Layer 8 of a small transformer language model trained on English Wikipedia (14 layers, counted from 0, width 64).
A neuron's activation on a vector x is SiLU(gate . x) times (in . x), where the dot is the dot product.
The model reads these tokens: "ie" "," " North" " Ar" "ling" "ton" "," " Oak" "land" "," " Ridge" "field" "," " Ro" "ch" "elle" " Park" "," " Ru" "th" "er" "ford" "," " Sa" "d" "d" "le" " Brook" "," " South" " Ha" "cken"

The vector x that enters this layer's MLP at each token. A number n stands for (n - 500) times 0.0043.
0 "ie": 472 905 681 503 492 316 548 499 527 203 618 630 579 581 581 444 616 498 466 525 639 456 458 518 318 538 661 480 435 639 661 576 362 415 451 556 780 465 521 152 606 522 530 537 645 417 535 811 558 373 583 421 369 673 402 465 307 455 278 436 561 651 355 437
1 ",": 421 599 526 542 339 555 365 529 315 347 390 414 579 614 580 652 361 444 496 627 613 561 650 414 419 427 635 368 329 321 492 530 306 422 823 666 631 474 508 555 389 545 334 384 639 430 412 707 559 509 634 637 420 488 428 467 102 493 516 532 500 617 647 592
2 " North": 442 341 450 814 378 416 353 499 361 515 628 422 611 561 591 519 510 376 514 578 310 533 346 515 493 502 392 472 478 837 622 369 431 360 571 396 625 360 413 586 530 389 260 618 353 419 439 399 700 456 485 805 396 488 360 636 209 461 829 629 372 575 560 479
3 " Ar": 344 321 479 812 445 213 698 486 375 302 592 456 632 446 679 526 614 578 579 333 575 444 331 406 509 535 237 454 464 654 621 461 420 227 482 598 775 628 562 401 579 542 400 413 377 755 676 491 156 529 420 267 455 367 473 463 631 427 424 524 264 447 357 490
4 "ling": 434 385 647 666 445 396 412 584 615 261 439 610 415 614 649 299 590 318 572 450 399 547 197 585 510 550 448 497 589 685 634 275 356 531 524 483 606 445 428 543 480 637 560 396 403 429 434 678 628 370 429 334 369 455 392 434 94 490 524 633 398 407 335 579
5 "ton": 352 549 552 561 345 114 362 540 639 409 451 630 478 652 669 350 499 332 499 549 375 566 350 530 413 468 496 455 487 699 729 483 445 489 500 398 653 387 408 654 392 458 526 397 616 465 506 644 700 459 519 492 463 487 452 445 59 427 574 518 473 430 461 455
6 ",": 407 405 384 559 345 540 557 529 514 543 351 552 522 646 617 571 323 420 576 613 595 546 454 465 345 439 505 409 459 503 553 510 258 524 814 394 586 556 457 668 400 588 277 369 602 440 384 587 637 457 555 520 468 511 348 509 28 382 616 502 408 469 682 500
7 " Oak": 432 448 472 698 421 326 563 680 550 371 494 642 463 462 591 503 622 558 640 540 320 629 244 280 471 550 318 589 546 866 684 267 298 336 463 467 662 435 585 506 593 500 523 444 515 606 405 494 584 450 479 564 449 574 420 474 212 325 621 660 339 474 443 449
8 "land": 483 357 552 481 382 332 449 562 487 370 404 697 448 647 623 426 436 350 535 545 457 571 212 380 397 507 457 487 466 783 589 428 417 489 524 273 624 361 428 605 451 538 533 435 511 484 485 571 742 512 617 526 419 413 445 545 53 440 628 531 420 433 520 505
9 ",": 361 382 407 530 373 531 569 530 477 536 359 634 495 617 623 536 339 456 589 594 618 550 413 470 377 445 513 459 452 538 562 514 262 500 831 327 557 580 440 673 418 586 277 393 618 454 355 565 613 465 538 578 477 512 328 531 39 368 622 487 391 459 700 512
10 " Ridge": 419 411 575 599 436 245 418 697 485 470 534 658 405 518 616 486 520 473 572 517 262 563 412 383 470 441 329 454 537 850 500 287 453 587 593 418 715 382 467 571 490 622 444 459 659 555 490 521 672 424 591 627 528 455 427 504 121 389 563 503 405 479 559 476
11 "field": 525 454 591 458 470 322 454 607 514 455 410 755 366 608 675 400 470 482 592 621 442 604 232 424 343 549 415 414 491 765 600 447 344 495 444 298 592 345 355 624 383 533 501 401 653 436 460 593 750 470 583 510 383 521 416 534 72 461 552 530 426 480 473 442
12 ",": 416 439 384 526 339 530 589 571 466 552 383 647 462 616 641 507 365 497 600 636 601 560 447 433 345 458 508 402 483 512 526 521 258 507 841 396 551 548 430 658 419 642 305 382 638 463 356 572 628 500 541 599 499 531 326 532 38 394 645 507 413 525 703 485
13 " Ro": 317 728 339 742 302 328 727 525 530 441 685 593 498 482 592 468 584 681 718 406 651 432 405 456 426 439 305 635 377 803 588 341 395 368 589 647 574 575 763 538 526 528 355 450 260 725 448 521 306 472 695 398 497 777 449 451 577 474 532 703 391 638 270 577
14 "ch": 482 649 558 753 497 352 619 694 444 388 644 751 375 567 481 400 534 434 686 428 346 329 351 424 401 366 380 498 602 771 709 338 364 489 496 430 732 436 652 648 407 464 452 462 400 631 475 620 435 332 594 374 510 465 350 543 165 410 474 548 442 496 557 482
15 "elle": 510 457 557 533 471 337 540 613 599 389 382 592 426 596 680 305 488 336 573 557 374 620 356 352 391 392 469 502 519 787 734 507 401 507 581 488 666 428 354 579 380 484 582 444 618 553 418 710 735 405 674 440 380 476 496 522 117 503 502 493 444 438 415 679
16 " Park": 554 465 495 466 398 268 387 600 630 439 371 687 385 670 706 464 490 418 550 518 340 515 257 380 336 410 419 478 547 804 637 447 399 436 512 379 717 315 386 664 465 545 569 452 765 447 469 563 641 515 638 439 406 552 434 535 140 414 508 495 506 454 594 410
17 ",": 476 411 404 476 337 553 593 557 517 546 348 667 441 670 630 509 414 502 591 579 662 610 434 342 360 468 509 408 432 517 482 484 234 479 850 355 566 552 435 601 479 650 352 419 713 571 377 531 594 516 614 545 516 561 311 510 67 335 659 523 400 515 724 503
18 " Ru": 403 501 434 572 423 538 632 569 634 468 614 488 452 531 731 467 710 389 525 372 488 601 463 419 485 528 285 468 427 705 739 439 405 512 780 627 670 612 784 484 510 636 480 470 736 913 552 696 287 500 676 338 520 659 710 474 600 574 482 414 379 541 391 593
19 "th": 498 460 617 713 454 368 482 620 523 307 509 685 444 595 663 485 517 372 480 474 416 457 328 411 497 423 487 600 547 741 589 324 451 660 557 434 702 336 628 530 566 419 382 458 474 583 331 659 491 323 783 432 433 451 469 513 91 445 404 551 363 579 572 539
20 "er": 550 541 608 587 454 272 468 528 630 272 459 710 410 614 641 431 496 468 565 566 329 459 312 421 341 463 459 495 561 753 561 443 425 610 525 476 757 393 547 543 464 498 485 401 602 624 399 669 574 406 641 534 433 403 451 488 90 476 408 614 433 533 490 579
21 "ford": 490 504 564 458 373 296 300 518 576 369 423 718 310 621 635 373 454 407 500 596 374 504 310 438 366 521 450 405 501 744 575 459 423 538 548 316 684 360 390 681 449 482 449 373 624 531 523 611 759 390 532 505 412 494 457 522 79 423 606 506 438 374 521 531
22 ",": 420 430 391 513 367 498 571 550 494 539 362 660 442 648 652 554 360 543 561 618 557 582 450 407 324 488 512 396 447 511 513 503 262 479 836 386 575 520 422 623 481 636 320 360 635 517 354 573 676 466 590 537 445 534 369 516 37 369 641 551 426 532 713 512
23 " Sa": 419 304 363 507 402 285 469 512 466 463 677 662 358 563 634 395 645 400 678 280 329 576 512 485 423 745 356 304 455 689 450 265 368 480 801 548 666 699 786 433 648 743 552 416 745 769 598 474 273 451 608 552 444 596 489 416 600 442 641 545 384 473 437 610
24 "d": 435 465 544 763 544 397 505 558 544 310 594 720 302 668 560 518 595 456 497 372 459 434 508 578 442 416 361 443 610 691 645 439 497 555 548 536 712 560 850 501 626 570 549 513 427 754 398 610 299 453 627 214 593 520 490 507 248 524 371 660 138 567 656 470
25 "d": 544 505 471 672 510 231 477 426 737 317 614 749 251 596 658 538 606 392 487 428 470 444 367 554 383 446 480 303 544 658 632 550 552 545 631 575 705 537 744 451 594 582 718 494 445 617 394 504 604 369 602 411 618 426 470 470 136 586 466 413 269 466 675 431
26 "le": 516 608 557 621 398 239 414 659 659 243 432 751 422 644 566 354 461 439 508 609 299 496 330 429 342 516 471 487 504 749 523 391 413 653 599 394 725 440 560 521 473 550 360 435 598 743 446 633 608 272 446 609 483 504 407 499 185 470 457 705 433 489 505 486
27 " Brook": 507 520 539 568 407 326 569 703 579 413 478 704 347 670 707 397 580 441 503 516 428 479 273 416 338 453 440 440 551 880 665 405 345 447 580 446 653 356 405 721 450 466 547 407 594 620 439 603 674 583 444 328 357 659 454 467 219 342 465 597 444 458 460 467
28 ",": 505 438 355 508 367 493 655 500 560 550 349 735 454 632 651 554 426 490 624 620 603 510 419 340 402 472 556 436 390 518 540 503 228 473 834 305 553 512 375 575 472 611 366 387 599 546 419 587 653 530 523 433 462 519 341 527 65 344 650 526 413 444 753 484
29 " South": 516 323 334 807 432 533 521 479 346 463 489 611 612 477 669 601 480 509 655 517 411 463 160 362 543 530 462 459 496 772 633 386 446 271 622 382 559 497 325 449 619 465 407 621 410 547 452 385 639 441 522 756 287 401 365 706 174 355 673 652 324 423 467 382
30 " Ha": 358 373 251 632 386 327 547 520 617 478 637 707 376 487 729 443 599 366 649 181 507 594 417 429 341 690 351 455 467 835 497 447 343 437 718 464 610 710 739 468 475 650 580 512 559 796 509 505 292 523 459 523 515 602 516 439 577 389 586 403 445 396 381 695
31 "cken": 481 526 594 634 513 436 378 653 556 271 390 908 377 574 523 493 555 337 480 431 262 399 261 441 400 510 366 490 592 809 621 373 416 583 513 291 643 380 623 510 625 573 462 512 460 605 461 499 455 444 484 302 503 562 438 584 176 301 502 543 358 560 466 675

Each question shows the input weights of one neuron of the MLP. A number n stands for (n - 500) times 0.0023.

n111 gate: 400 553 290 522 713 688 606 624 585 669 616 510 510 592 649 648 636 428 471 569 540 397 416 573 664 715 485 649 404 681 552 526 627 585 470 585 494 640 497 433 429 610 647 813 388 477 433 431 554 570 393 233 495 448 544 588 776 755 569 431 288 604 408 420
n111 in: 353 311 613 587 391 539 469 643 484 466 637 491 318 495 585 505 485 470 504 556 678 633 576 442 449 440 671 359 387 464 666 399 352 475 347 568 377 777 480 417 648 525 566 445 506 466 787 447 476 248 559 221 305 430 486 432 516 407 393 477 655 607 676 454
On which token does it fire most, and how strongly? 18 " Ru", at about 1.4

n53 gate: 297 583 437 246 602 724 465 487 518 473 441 568 462 531 662 657 709 372 604 589 314 556 284 694 266 473 497 717 631 634 509 208 574 497 572 363 378 336 394 462 690 568 436 511 424 317 729 500 375 418 526 558 462 415 506 399 505 289 526 541 384 481 553 354
n53 in: 330 359 476 208 462 543 423 522 500 344 429 418 410 554 467 550 591 480 198 497 568 283 620 343 450 484 367 513 640 489 460 619 483 533 480 561 440 483 592 673 452 580 693 545 677 427 579 576 470 681 428 486 403 710 317 527 414 444 598 417 501 537 524 322
On which token does it fire most, and how strongly? 16 " Park", at about 2.1

n133 gate: 520 582 604 550 497 654 651 559 247 570 576 568 198 561 509 686 546 523 587 634 549 573 432 380 272 670 313 549 514 377 638 356 554 588 415 329 445 438 344 487 466 669 411 386 436 426 331 426 251 442 634 673 589 487 717 551 592 580 572 623 378 505 591 696
n133 in: 629 510 855 509 489 571 386 394 547 524 574 405 543 468 579 512 454 427 411 458 481 534 519 392 388 385 475 425 571 505 624 604 614 578 658 639 476 567 521 681 455 466 274 374 466 355 581 671 509 452 630 610 531 588 601 521 587 763 440 333 597 525 350 526
On which token does it fire most? 18 " Ru"

n138 gate: 402 702 511 672 506 514 435 452 493 603 569 355 375 239 422 475 541 642 490 655 232 536 422 414 635 526 612 544 450 439 580 371 449 673 533 311 486 470 539 546 561 354 384 507 246 286 404 444 497 467 583 734 444 305 567 593 562 476 562 640 456 349 479 549
n138 in: 545 461 818 681 536 519 438 649 709 438 485 494 491 378 370 398 580 490 535 451 561 574 418 402 644 368 710 428 558 615 538 511 396 491 695 617 553 417 478 520 519 423 591 439 576 352 399 711 566 333 662 630 471 395 561 650 553 549 578 383 404 693 559 585
On which token does it fire most? 2 " North"

n151 gate: 777 873 589 239 474 756 638 726 603 498 291 351 425 759 369 571 724 418 439 420 616 555 620 461 291 510 431 546 522 614 381 472 490 784 626 200 221 422 513 305 674 652 575 608 355 390 558 555 428 574 680 633 538 161 431 463 491 357 381 155 571 473 539 343
n151 in: 340 488 471 492 657 424 605 410 550 574 738 360 504 571 467 617 410 566 498 476 528 597 432 303 273 535 668 390 591 300 495 644 480 581 837 271 486 245 657 429 470 332 475 450 463 561 616 629 546 692 742 531 560 442 704 764 762 275 473 465 505 394 536 464
On which token does it fire most? 4 "ling"

n106 gate: 722 656 553 647 799 714 648 468 410 618 528 426 627 575 373 604 684 592 402 173 539 542 468 583 393 483 242 765 716 430 376 665 446 516 445 462 341 733 332 469 362 394 588 582 514 662 470 232 279 591 428 496 627 385 410 439 550 674 528 544 504 473 532 518
n106 in: 644 526 431 628 474 702 467 427 421 504 587 223 622 613 416 506 351 611 414 484 639 558 648 386 552 609 580 492 508 594 505 423 321 499 632 411 489 317 501 430 370 643 390 428 364 474 384 367 292 615 433 336 538 535 515 407 581 362 354 664 541 552 439 270
On which token does it fire most? 25 "d"

n173 gate: 427 684 312 580 618 626 681 320 632 654 425 589 348 452 516 419 502 372 568 331 380 479 426 636 688 554 432 848 729 482 403 324 594 525 422 406 540 535 375 495 486 338 472 584 504 378 651 104 432 516 290 439 594 417 471 496 445 306 303 575 370 571 533 622
n173 in: 546 368 550 361 485 517 515 550 461 502 381 455 306 434 573 635 459 491 468 595 488 709 552 484 381 497 492 433 342 537 464 435 339 483 562 399 477 425 463 516 552 662 439 400 494 353 300 448 492 429 335 356 611 464 541 333 427 472 585 120 515 448 396 431
On which token does it fire most? 31 "cken"

n91 gate: 370 625 586 408 417 756 490 425 457 468 601 646 430 340 600 531 699 509 533 418 409 730 384 568 365 348 598 503 606 425 600 532 496 477 597 440 495 826 599 371 489 392 495 545 752 625 536 568 195 324 359 371 749 447 335 403 471 456 530 361 504 519 582 566
n91 in: 396 501 541 553 347 517 622 449 473 628 653 494 482 683 349 249 709 479 497 473 417 513 604 488 624 590 644 480 382 487 450 557 475 454 341 436 642 380 505 748 539 347 649 340 365 737 314 719 515 420 414 391 325 601 414 525 434 585 575 654 367 551 480 574
On which token does it fire most? 24 "d"

n160 gate: 555 465 371 507 511 559 607 681 518 625 735 372 439 418 345 176 442 385 722 479 504 413 355 626 480 435 449 556 297 490 398 524 516 637 573 388 453 417 510 502 486 625 494 584 418 701 783 449 565 508 431 535 487 478 475 470 556 487 568 368 369 378 504 476
n160 in: 576 434 432 688 464 404 625 656 587 438 506 358 340 522 739 532 481 457 598 637 371 447 488 444 583 708 637 378 631 718 490 631 453 602 581 484 603 629 535 507 302 441 661 411 638 422 617 559 421 570 566 563 481 596 469 393 529 595 455 652 493 381 555 488
On which token does it fire most? 30 " Ha"

n23 gate: 601 513 492 318 621 499 550 572 503 485 381 354 212 458 672 614 556 466 675 597 375 752 642 631 647 473 579 643 504 477 409 639 686 560 569 258 468 505 496 383 629 454 371 887 443 540 570 602 546 545 666 378 758 420 603 282 493 307 544 657 558 595 302 516
n23 in: 537 687 547 280 556 642 702 471 448 455 537 776 561 614 219 547 559 532 374 698 460 603 624 561 522 443 469 501 459 402 467 340 515 577 379 479 428 590 443 648 525 359 537 548 472 482 398 573 536 396 454 389 570 369 293 376 500 522 384 384 377 564 628 319
On which token does it fire most? 30 " Ha"

n101 gate: 480 557 323 291 498 485 513 308 424 643 470 396 511 420 582 365 485 530 470 444 585 673 333 614 530 589 523 345 477 501 611 582 449 621 506 459 555 589 584 575 685 366 268 496 483 598 515 476 413 291 571 641 372 361 485 600 782 255 545 399 555 564 369 279
n101 in: 292 510 466 384 565 537 693 462 319 532 590 442 763 379 448 703 677 482 572 665 471 466 357 502 569 537 667 342 565 466 624 398 447 369 473 345 358 592 459 473 664 451 617 391 607 346 503 523 494 443 388 747 429 641 540 587 534 435 649 602 660 521 487 523
On which token does it fire most? 29 " South"

n178 gate: 507 516 454 235 572 525 619 658 325 628 652 427 327 589 413 584 590 514 423 489 649 584 781 559 461 495 436 585 362 332 384 604 707 621 429 460 462 414 475 508 357 732 560 474 671 514 350 632 493 463 322 447 706 638 434 554 693 569 443 491 522 379 184 391
n178 in: 411 286 467 626 357 528 556 644 582 639 319 600 549 559 231 364 557 429 375 601 390 219 550 790 454 498 404 420 585 537 472 403 611 450 281 455 585 476 557 440 456 662 484 537 551 447 437 387 478 463 445 386 464 531 540 503 511 368 551 451 662 629 610 405
On which two tokens does it fire most, strongest first? 1 ",", 13 " Ro"

n143 gate: 409 701 453 464 613 330 754 523 489 525 639 499 431 277 597 482 473 539 675 435 337 513 417 499 517 301 477 502 709 435 303 500 359 401 259 331 419 593 622 340 610 516 442 776 586 473 380 482 261 506 454 428 580 716 565 347 581 786 456 609 367 612 644 475
n143 in: 489 502 398 633 564 556 343 499 671 490 562 502 699 420 678 638 551 462 455 471 573 444 643 455 297 509 559 593 440 548 423 528 399 677 638 550 491 607 481 662 564 402 849 432 509 382 577 606 479 481 443 425 488 493 517 532 433 271 552 526 406 354 858 575
On which two tokens does it fire most, strongest first? 24 "d", 30 " Ha"

n57 gate: 707 858 501 509 700 757 663 457 406 527 462 436 481 558 387 560 786 597 590 359 683 680 777 595 565 340 592 552 352 685 510 676 811 514 479 390 139 390 512 395 694 571 488 742 300 363 292 225 455 481 393 559 530 340 369 430 444 494 228 417 416 310 468 482
n57 in: 612 449 566 284 509 568 520 450 565 513 327 686 304 869 546 382 651 459 564 435 506 438 470 518 386 613 580 603 189 574 609 294 419 463 374 435 553 475 684 503 512 736 535 358 529 610 348 450 547 504 402 523 326 345 506 409 603 564 437 510 559 280 448 451
Its three highest activations, in order, are on tokens 2 " North", 1 ",", 29 " South"

n28 gate: 471 444 579 512 405 468 524 493 475 487 411 386 374 294 507 391 806 609 369 614 438 400 454 388 548 403 318 743 267 498 315 394 532 670 583 411 502 669 382 513 510 357 373 462 451 367 433 591 493 314 756 704 488 269 528 465 579 517 445 521 642 703 435 549
n28 in: 614 650 666 463 450 610 399 564 577 438 553 407 476 483 333 544 403 412 494 476 338 475 517 590 512 567 732 509 607 343 729 503 365 467 651 382 460 434 286 373 372 641 469 419 418 487 453 549 578 446 524 324 417 450 504 320 556 411 457 692 502 353 325 470
On which token does it fire most, and how strongly? 30 " Ha", at about 0.57

n188 gate: 510 480 177 534 307 573 732 500 518 678 539 411 318 449 506 655 391 660 195 520 362 543 495 734 517 571 456 746 482 692 454 492 349 426 504 435 585 424 587 527 437 499 489 617 458 614 464 565 506 627 331 546 457 566 516 494 663 656 596 395 714 469 435 629
n188 in: 353 477 538 422 344 475 680 585 585 428 659 423 504 390 634 629 527 383 384 560 548 482 514 492 473 697 561 671 451 722 701 387 424 582 321 528 503 523 573 328 339 316 608 392 403 542 766 581 555 431 504 631 407 613 461 606 351 433 369 532 716 541 542 423
Its three highest activations, in order, are on tokens 13 " Ro", 30 " Ha", 18 " Ru"

n153 gate: 324 447 587 294 677 440 576 470 615 670 471 539 518 346 579 500 381 595 407 455 443 562 718 535 450 475 569 499 264 617 291 480 518 712 606 462 514 600 370 423 586 505 555 641 542 612 630 382 438 601 648 564 471 561 480 243 662 614 447 522 584 543 422 726
n153 in: 429 598 596 681 517 581 377 428 418 389 532 620 510 622 502 272 420 374 401 493 645 388 654 535 331 634 369 663 518 503 651 502 430 293 427 518 357 506 497 573 583 329 676 452 453 639 407 479 326 588 593 735 570 416 119 457 463 497 514 680 475 324 321 323
On which token does it fire most? 30 " Ha"

n109 gate: 445 591 472 477 623 583 544 268 475 704 529 496 300 596 277 699 479 706 325 501 424 560 558 509 521 504 400 492 259 382 446 504 492 723 425 500 326 585 422 457 514 382 261 551 427 502 450 462 417 695 334 599 351 628 725 453 433 592 589 497 591 467 555 591
n109 in: 446 601 598 415 546 395 449 381 567 623 473 583 491 780 432 471 475 424 284 541 546 413 284 436 636 511 658 532 622 531 540 529 288 350 615 548 607 732 602 538 477 411 511 542 616 619 494 504 471 528 431 297 474 543 405 483 472 593 655 789 512 614 393 572
On which token does it fire most? 10 " Ridge"

n42 gate: 473 459 560 527 581 459 586 690 377 556 571 565 305 522 353 432 472 480 521 317 425 646 520 566 523 322 465 721 575 609 650 489 701 386 568 457 559 408 485 442 508 432 395 602 441 632 652 431 368 610 436 317 581 614 503 209 583 549 761 573 523 445 554 517
n42 in: 386 460 362 400 443 575 380 498 627 465 679 638 445 557 536 469 491 392 533 617 472 510 467 392 628 567 720 662 486 342 499 438 330 623 645 703 462 431 559 444 446 482 537 385 681 502 469 699 290 671 494 489 576 420 471 612 698 441 504 562 598 612 396 203
On which two tokens does it fire most, strongest first? 18 " Ru", 23 " Sa"

n65 gate: 541 753 296 466 568 534 652 553 508 710 518 392 438 461 672 554 607 576 494 334 179 565 283 428 587 138 413 693 546 488 555 620 369 690 465 295 311 520 425 308 551 335 402 510 171 618 542 543 383 681 491 537 260 218 444 372 518 397 363 409 465 282 533 314
n65 in: 635 458 507 564 364 519 394 378 503 494 639 803 551 481 353 483 613 512 503 494 385 424 408 504 384 487 274 744 410 600 596 728 413 515 519 581 453 633 576 726 402 547 373 464 408 597 515 661 405 504 426 580 267 413 360 575 463 771 448 349 438 305 655 422
On which two tokens does it fire most, strongest first? 14 "ch", 29 " South"

n110 gate: 441 623 532 526 663 545 573 517 269 504 461 626 183 435 579 676 523 582 531 582 333 493 689 737 569 353 490 552 584 526 398 519 563 324 249 379 398 586 223 267 377 762 280 799 547 439 629 362 247 769 378 395 505 539 413 303 430 515 425 128 585 615 651 544
n110 in: 355 607 262 559 410 337 740 399 491 321 333 497 310 382 506 499 391 525 808 471 394 268 355 593 512 493 717 695 598 652 714 586 686 376 416 616 575 659 588 452 497 445 437 613 572 693 521 539 652 566 406 371 598 556 446 219 451 607 663 415 547 485 623 657
On which token does it fire most? 1 ","

n33 gate: 512 469 647 457 433 719 567 533 503 485 173 330 497 498 523 393 662 472 417 651 326 420 461 526 395 461 461 478 690 505 275 614 417 544 372 492 487 550 428 394 641 278 501 561 583 359 433 572 740 527 329 430 754 555 682 522 510 581 306 339 443 671 584 524
n33 in: 441 603 636 622 595 402 562 282 419 601 517 556 341 192 520 727 498 598 596 373 510 535 481 552 614 546 516 614 421 525 407 403 489 400 593 538 464 577 585 539 423 502 414 660 548 605 635 523 282 458 462 503 518 475 535 329 453 784 544 414 590 722 387 391
On which token does it fire most? 8 "land"

n76 gate: 697 739 471 305 562 683 469 542 482 662 202 280 406 752 391 580 821 433 538 576 390 512 493 495 234 245 542 397 527 408 386 509 443 656 741 496 382 430 470 277 524 660 409 543 558 369 552 508 295 506 665 452 487 285 614 374 521 417 439 310 670 597 597 148
n76 in: 562 616 464 435 435 475 407 829 353 474 612 458 469 410 382 427 432 433 699 497 394 400 388 482 658 682 618 490 599 580 585 246 499 363 368 607 679 378 415 318 298 555 456 467 592 390 617 547 490 370 491 202 261 555 495 539 478 490 207 385 610 683 318 519
On which two tokens does it fire most, strongest first? 0 "ie", 25 "d"

n129 gate: 301 400 438 616 522 473 500 432 440 684 560 525 377 741 399 480 589 310 508 422 572 397 518 479 326 369 744 460 535 590 438 563 552 518 462 566 492 551 251 625 568 492 314 509 727 494 399 338 357 501 506 444 351 372 512 442 499 500 480 476 777 643 638 451
n129 in: 490 465 485 618 538 422 521 662 572 553 313 731 545 524 445 611 593 614 511 487 729 444 507 617 491 453 517 413 626 474 354 449 668 513 611 456 414 515 585 502 252 290 415 646 416 373 592 624 472 408 511 469 624 607 497 676 547 419 447 498 610 555 776 489
On which token does it fire most? 9 ","

n183 gate: 431 623 654 514 794 335 674 480 422 666 255 426 470 346 633 383 482 486 539 492 433 542 440 567 471 501 291 604 489 506 627 500 378 540 376 351 644 612 639 692 446 551 425 543 476 709 357 625 446 351 578 497 471 376 774 658 757 573 467 554 576 358 366 352
n183 in: 355 513 522 349 527 430 647 449 631 556 478 539 400 531 553 320 459 228 786 552 305 362 447 416 523 490 637 474 380 566 547 432 486 585 573 519 647 306 700 551 654 510 615 429 404 559 564 543 545 450 653 440 676 390 574 336 463 510 501 549 462 483 470 375
On which token does it fire most? 18 " Ru"

n99 gate: 438 282 444 666 703 511 598 544 463 517 359 532 260 338 316 226 565 494 545 526 500 404 606 751 588 294 618 455 486 701 540 499 522 508 517 302 319 523 402 344 173 509 855 470 203 594 608 653 494 680 344 568 423 423 421 419 458 502 585 467 452 444 678 567
n99 in: 411 400 707 639 549 571 425 426 412 564 374 427 562 624 554 395 425 613 309 300 431 524 707 494 511 348 339 516 477 818 257 350 396 369 605 641 548 488 532 417 593 710 609 502 491 616 485 559 501 237 654 394 737 588 321 431 396 396 445 435 606 572 456 471
Its three highest activations, in order, are on tokens 4 "ling", 14 "ch", 24 "d"

n90 gate: 640 535 335 236 381 744 613 685 504 602 306 468 416 523 330 540 678 624 397 555 686 816 569 575 572 617 506 339 556 448 427 575 402 376 670 442 509 539 332 501 576 565 596 278 471 599 538 371 587 454 609 728 583 466 437 584 459 539 581 492 431 479 632 698
n90 in: 515 429 450 536 616 449 531 676 623 478 591 451 625 452 500 483 658 570 346 662 342 437 440 364 622 634 445 700 458 647 687 461 447 478 606 381 524 558 281 461 403 506 506 546 445 511 515 787 453 599 652 715 368 537 482 554 534 504 425 447 673 591 653 624
On which token does it fire most, and how strongly? 28 ",", at about 1

n126 gate: 429 440 574 562 382 601 406 609 385 638 344 574 458 173 471 691 579 397 498 394 410 680 619 413 517 750 682 708 160 509 541 638 438 341 559 447 343 615 435 470 401 706 279 610 272 490 334 311 377 681 428 484 371 446 452 531 480 602 525 308 550 624 538 441
n126 in: 497 458 668 730 399 394 543 314 413 426 451 694 457 573 508 437 327 561 563 727 583 396 613 579 374 460 360 510 558 555 586 522 549 340 362 532 743 608 434 323 777 396 342 630 563 526 559 455 660 678 443 470 548 504 528 477 717 344 449 622 217 480 486 592
On which token does it fire most? 29 " South"

n11 gate: 562 737 485 627 465 567 679 444 536 520 597 436 557 474 572 552 582 629 726 381 515 489 411 675 377 209 740 542 311 341 356 464 683 315 500 460 499 540 478 655 581 324 649 569 566 712 540 421 584 469 479 554 630 486 179 417 668 571 583 514 439 558 466 725
n11 in: 665 563 541 496 557 632 599 251 357 426 644 566 421 606 369 410 369 544 569 466 649 397 541 533 490 585 639 421 606 378 646 502 536 468 487 447 411 326 594 426 826 648 346 395 297 601 554 394 438 446 535 501 452 381 659 423 509 672 471 768 477 575 602 414
On which token does it fire most? 13 " Ro"

n24 gate: 614 730 536 542 554 556 846 430 284 595 516 779 428 345 374 783 569 564 367 452 468 731 515 479 454 490 656 613 565 489 370 505 707 412 286 465 368 620 472 575 487 504 351 467 419 484 409 404 489 431 362 663 747 325 359 473 407 679 573 516 510 476 511 414
n24 in: 561 374 401 588 387 489 547 441 361 568 343 696 357 407 729 488 292 224 479 486 493 532 664 477 440 543 471 592 546 515 613 544 635 384 531 552 457 676 585 426 773 484 429 552 462 630 594 372 675 596 630 310 498 557 455 477 307 367 691 419 500 546 349 409
On which two tokens does it fire most, strongest first? 29 " South", 0 "ie"

n142 gate: 296 426 462 652 483 562 369 675 470 559 481 648 424 469 562 525 346 703 447 314 558 672 606 628 341 537 530 507 569 504 302 401 603 502 465 476 432 654 423 625 519 523 438 497 299 587 464 472 415 374 293 479 809 544 492 405 630 546 624 389 493 693 491 611
n142 in: 548 537 443 326 560 386 342 519 445 631 409 661 602 499 552 726 598 326 521 337 489 649 404 324 381 373 638 512 374 410 623 483 593 394 757 539 519 545 479 429 489 421 503 478 390 435 725 386 442 575 425 379 655 429 539 599 705 405 588 501 575 543 614 546
On which token does it fire most, and how strongly? 30 " Ha", at about 1.7

n66 gate: 189 427 267 508 723 532 223 486 568 647 587 465 282 436 326 416 492 738 629 780 488 625 534 723 552 615 433 749 577 435 294 414 543 556 691 444 442 632 403 591 656 571 390 719 668 490 439 384 481 514 673 561 372 263 612 305 648 664 211 462 366 473 568 287
n66 in: 293 416 580 390 621 234 599 299 339 401 744 528 484 637 601 491 463 504 545 502 353 465 434 625 702 593 719 484 390 593 420 553 542 526 436 477 582 593 578 537 332 547 661 373 582 574 755 409 612 358 491 530 408 416 518 556 558 431 204 436 629 360 529 649
On which token does it fire most? 23 " Sa"

n21 gate: 772 786 569 125 684 436 548 457 531 543 473 449 253 473 433 423 466 511 617 451 584 502 509 320 605 402 562 347 513 538 323 517 648 495 603 423 299 485 300 468 510 349 511 615 153 561 651 363 531 735 473 481 589 362 432 447 464 424 576 324 359 765 600 280
n21 in: 783 317 632 453 469 454 397 699 419 615 382 445 492 584 506 326 628 543 436 490 614 314 498 270 456 406 413 337 523 611 582 613 381 361 515 655 468 502 584 529 428 603 698 525 509 548 666 504 536 468 734 404 595 377 672 558 576 506 310 448 598 388 611 418
On which token does it fire most, and how strongly? 2 " North", at about 0.52

n46 gate: 401 487 685 436 423 647 450 319 393 549 403 494 282 565 540 451 554 385 273 741 508 596 696 524 534 574 626 352 601 553 323 271 573 461 490 508 384 539 502 511 511 716 278 487 397 369 450 482 439 753 257 578 427 317 595 324 581 494 371 462 335 647 402 412
n46 in: 377 330 593 583 543 618 382 650 494 475 454 615 410 347 508 253 544 281 602 621 659 530 357 646 463 417 622 442 705 480 538 515 547 341 514 525 488 641 402 444 611 628 304 452 467 552 392 358 528 599 513 546 363 663 360 568 538 447 532 533 537 449 350 634
On which token does it fire most, and how strongly? 25 "d", at about 0.17

n162 gate: 615 572 737 553 536 446 400 655 388 572 436 419 387 567 518 318 676 502 294 766 385 581 367 590 309 446 631 744 509 484 420 433 588 586 423 404 470 354 381 602 590 619 735 639 429 379 459 392 253 551 480 579 424 456 330 486 586 358 473 550 457 440 616 339
n162 in: 577 368 702 638 358 418 467 585 462 558 592 308 434 561 500 443 468 552 551 560 171 668 464 569 348 451 634 406 518 482 497 532 463 458 632 531 528 408 493 743 474 547 737 394 618 677 419 314 601 420 433 469 535 676 661 420 492 456 596 714 627 387 518 573
On which token does it fire most, and how strongly? 16 " Park", at about 1.6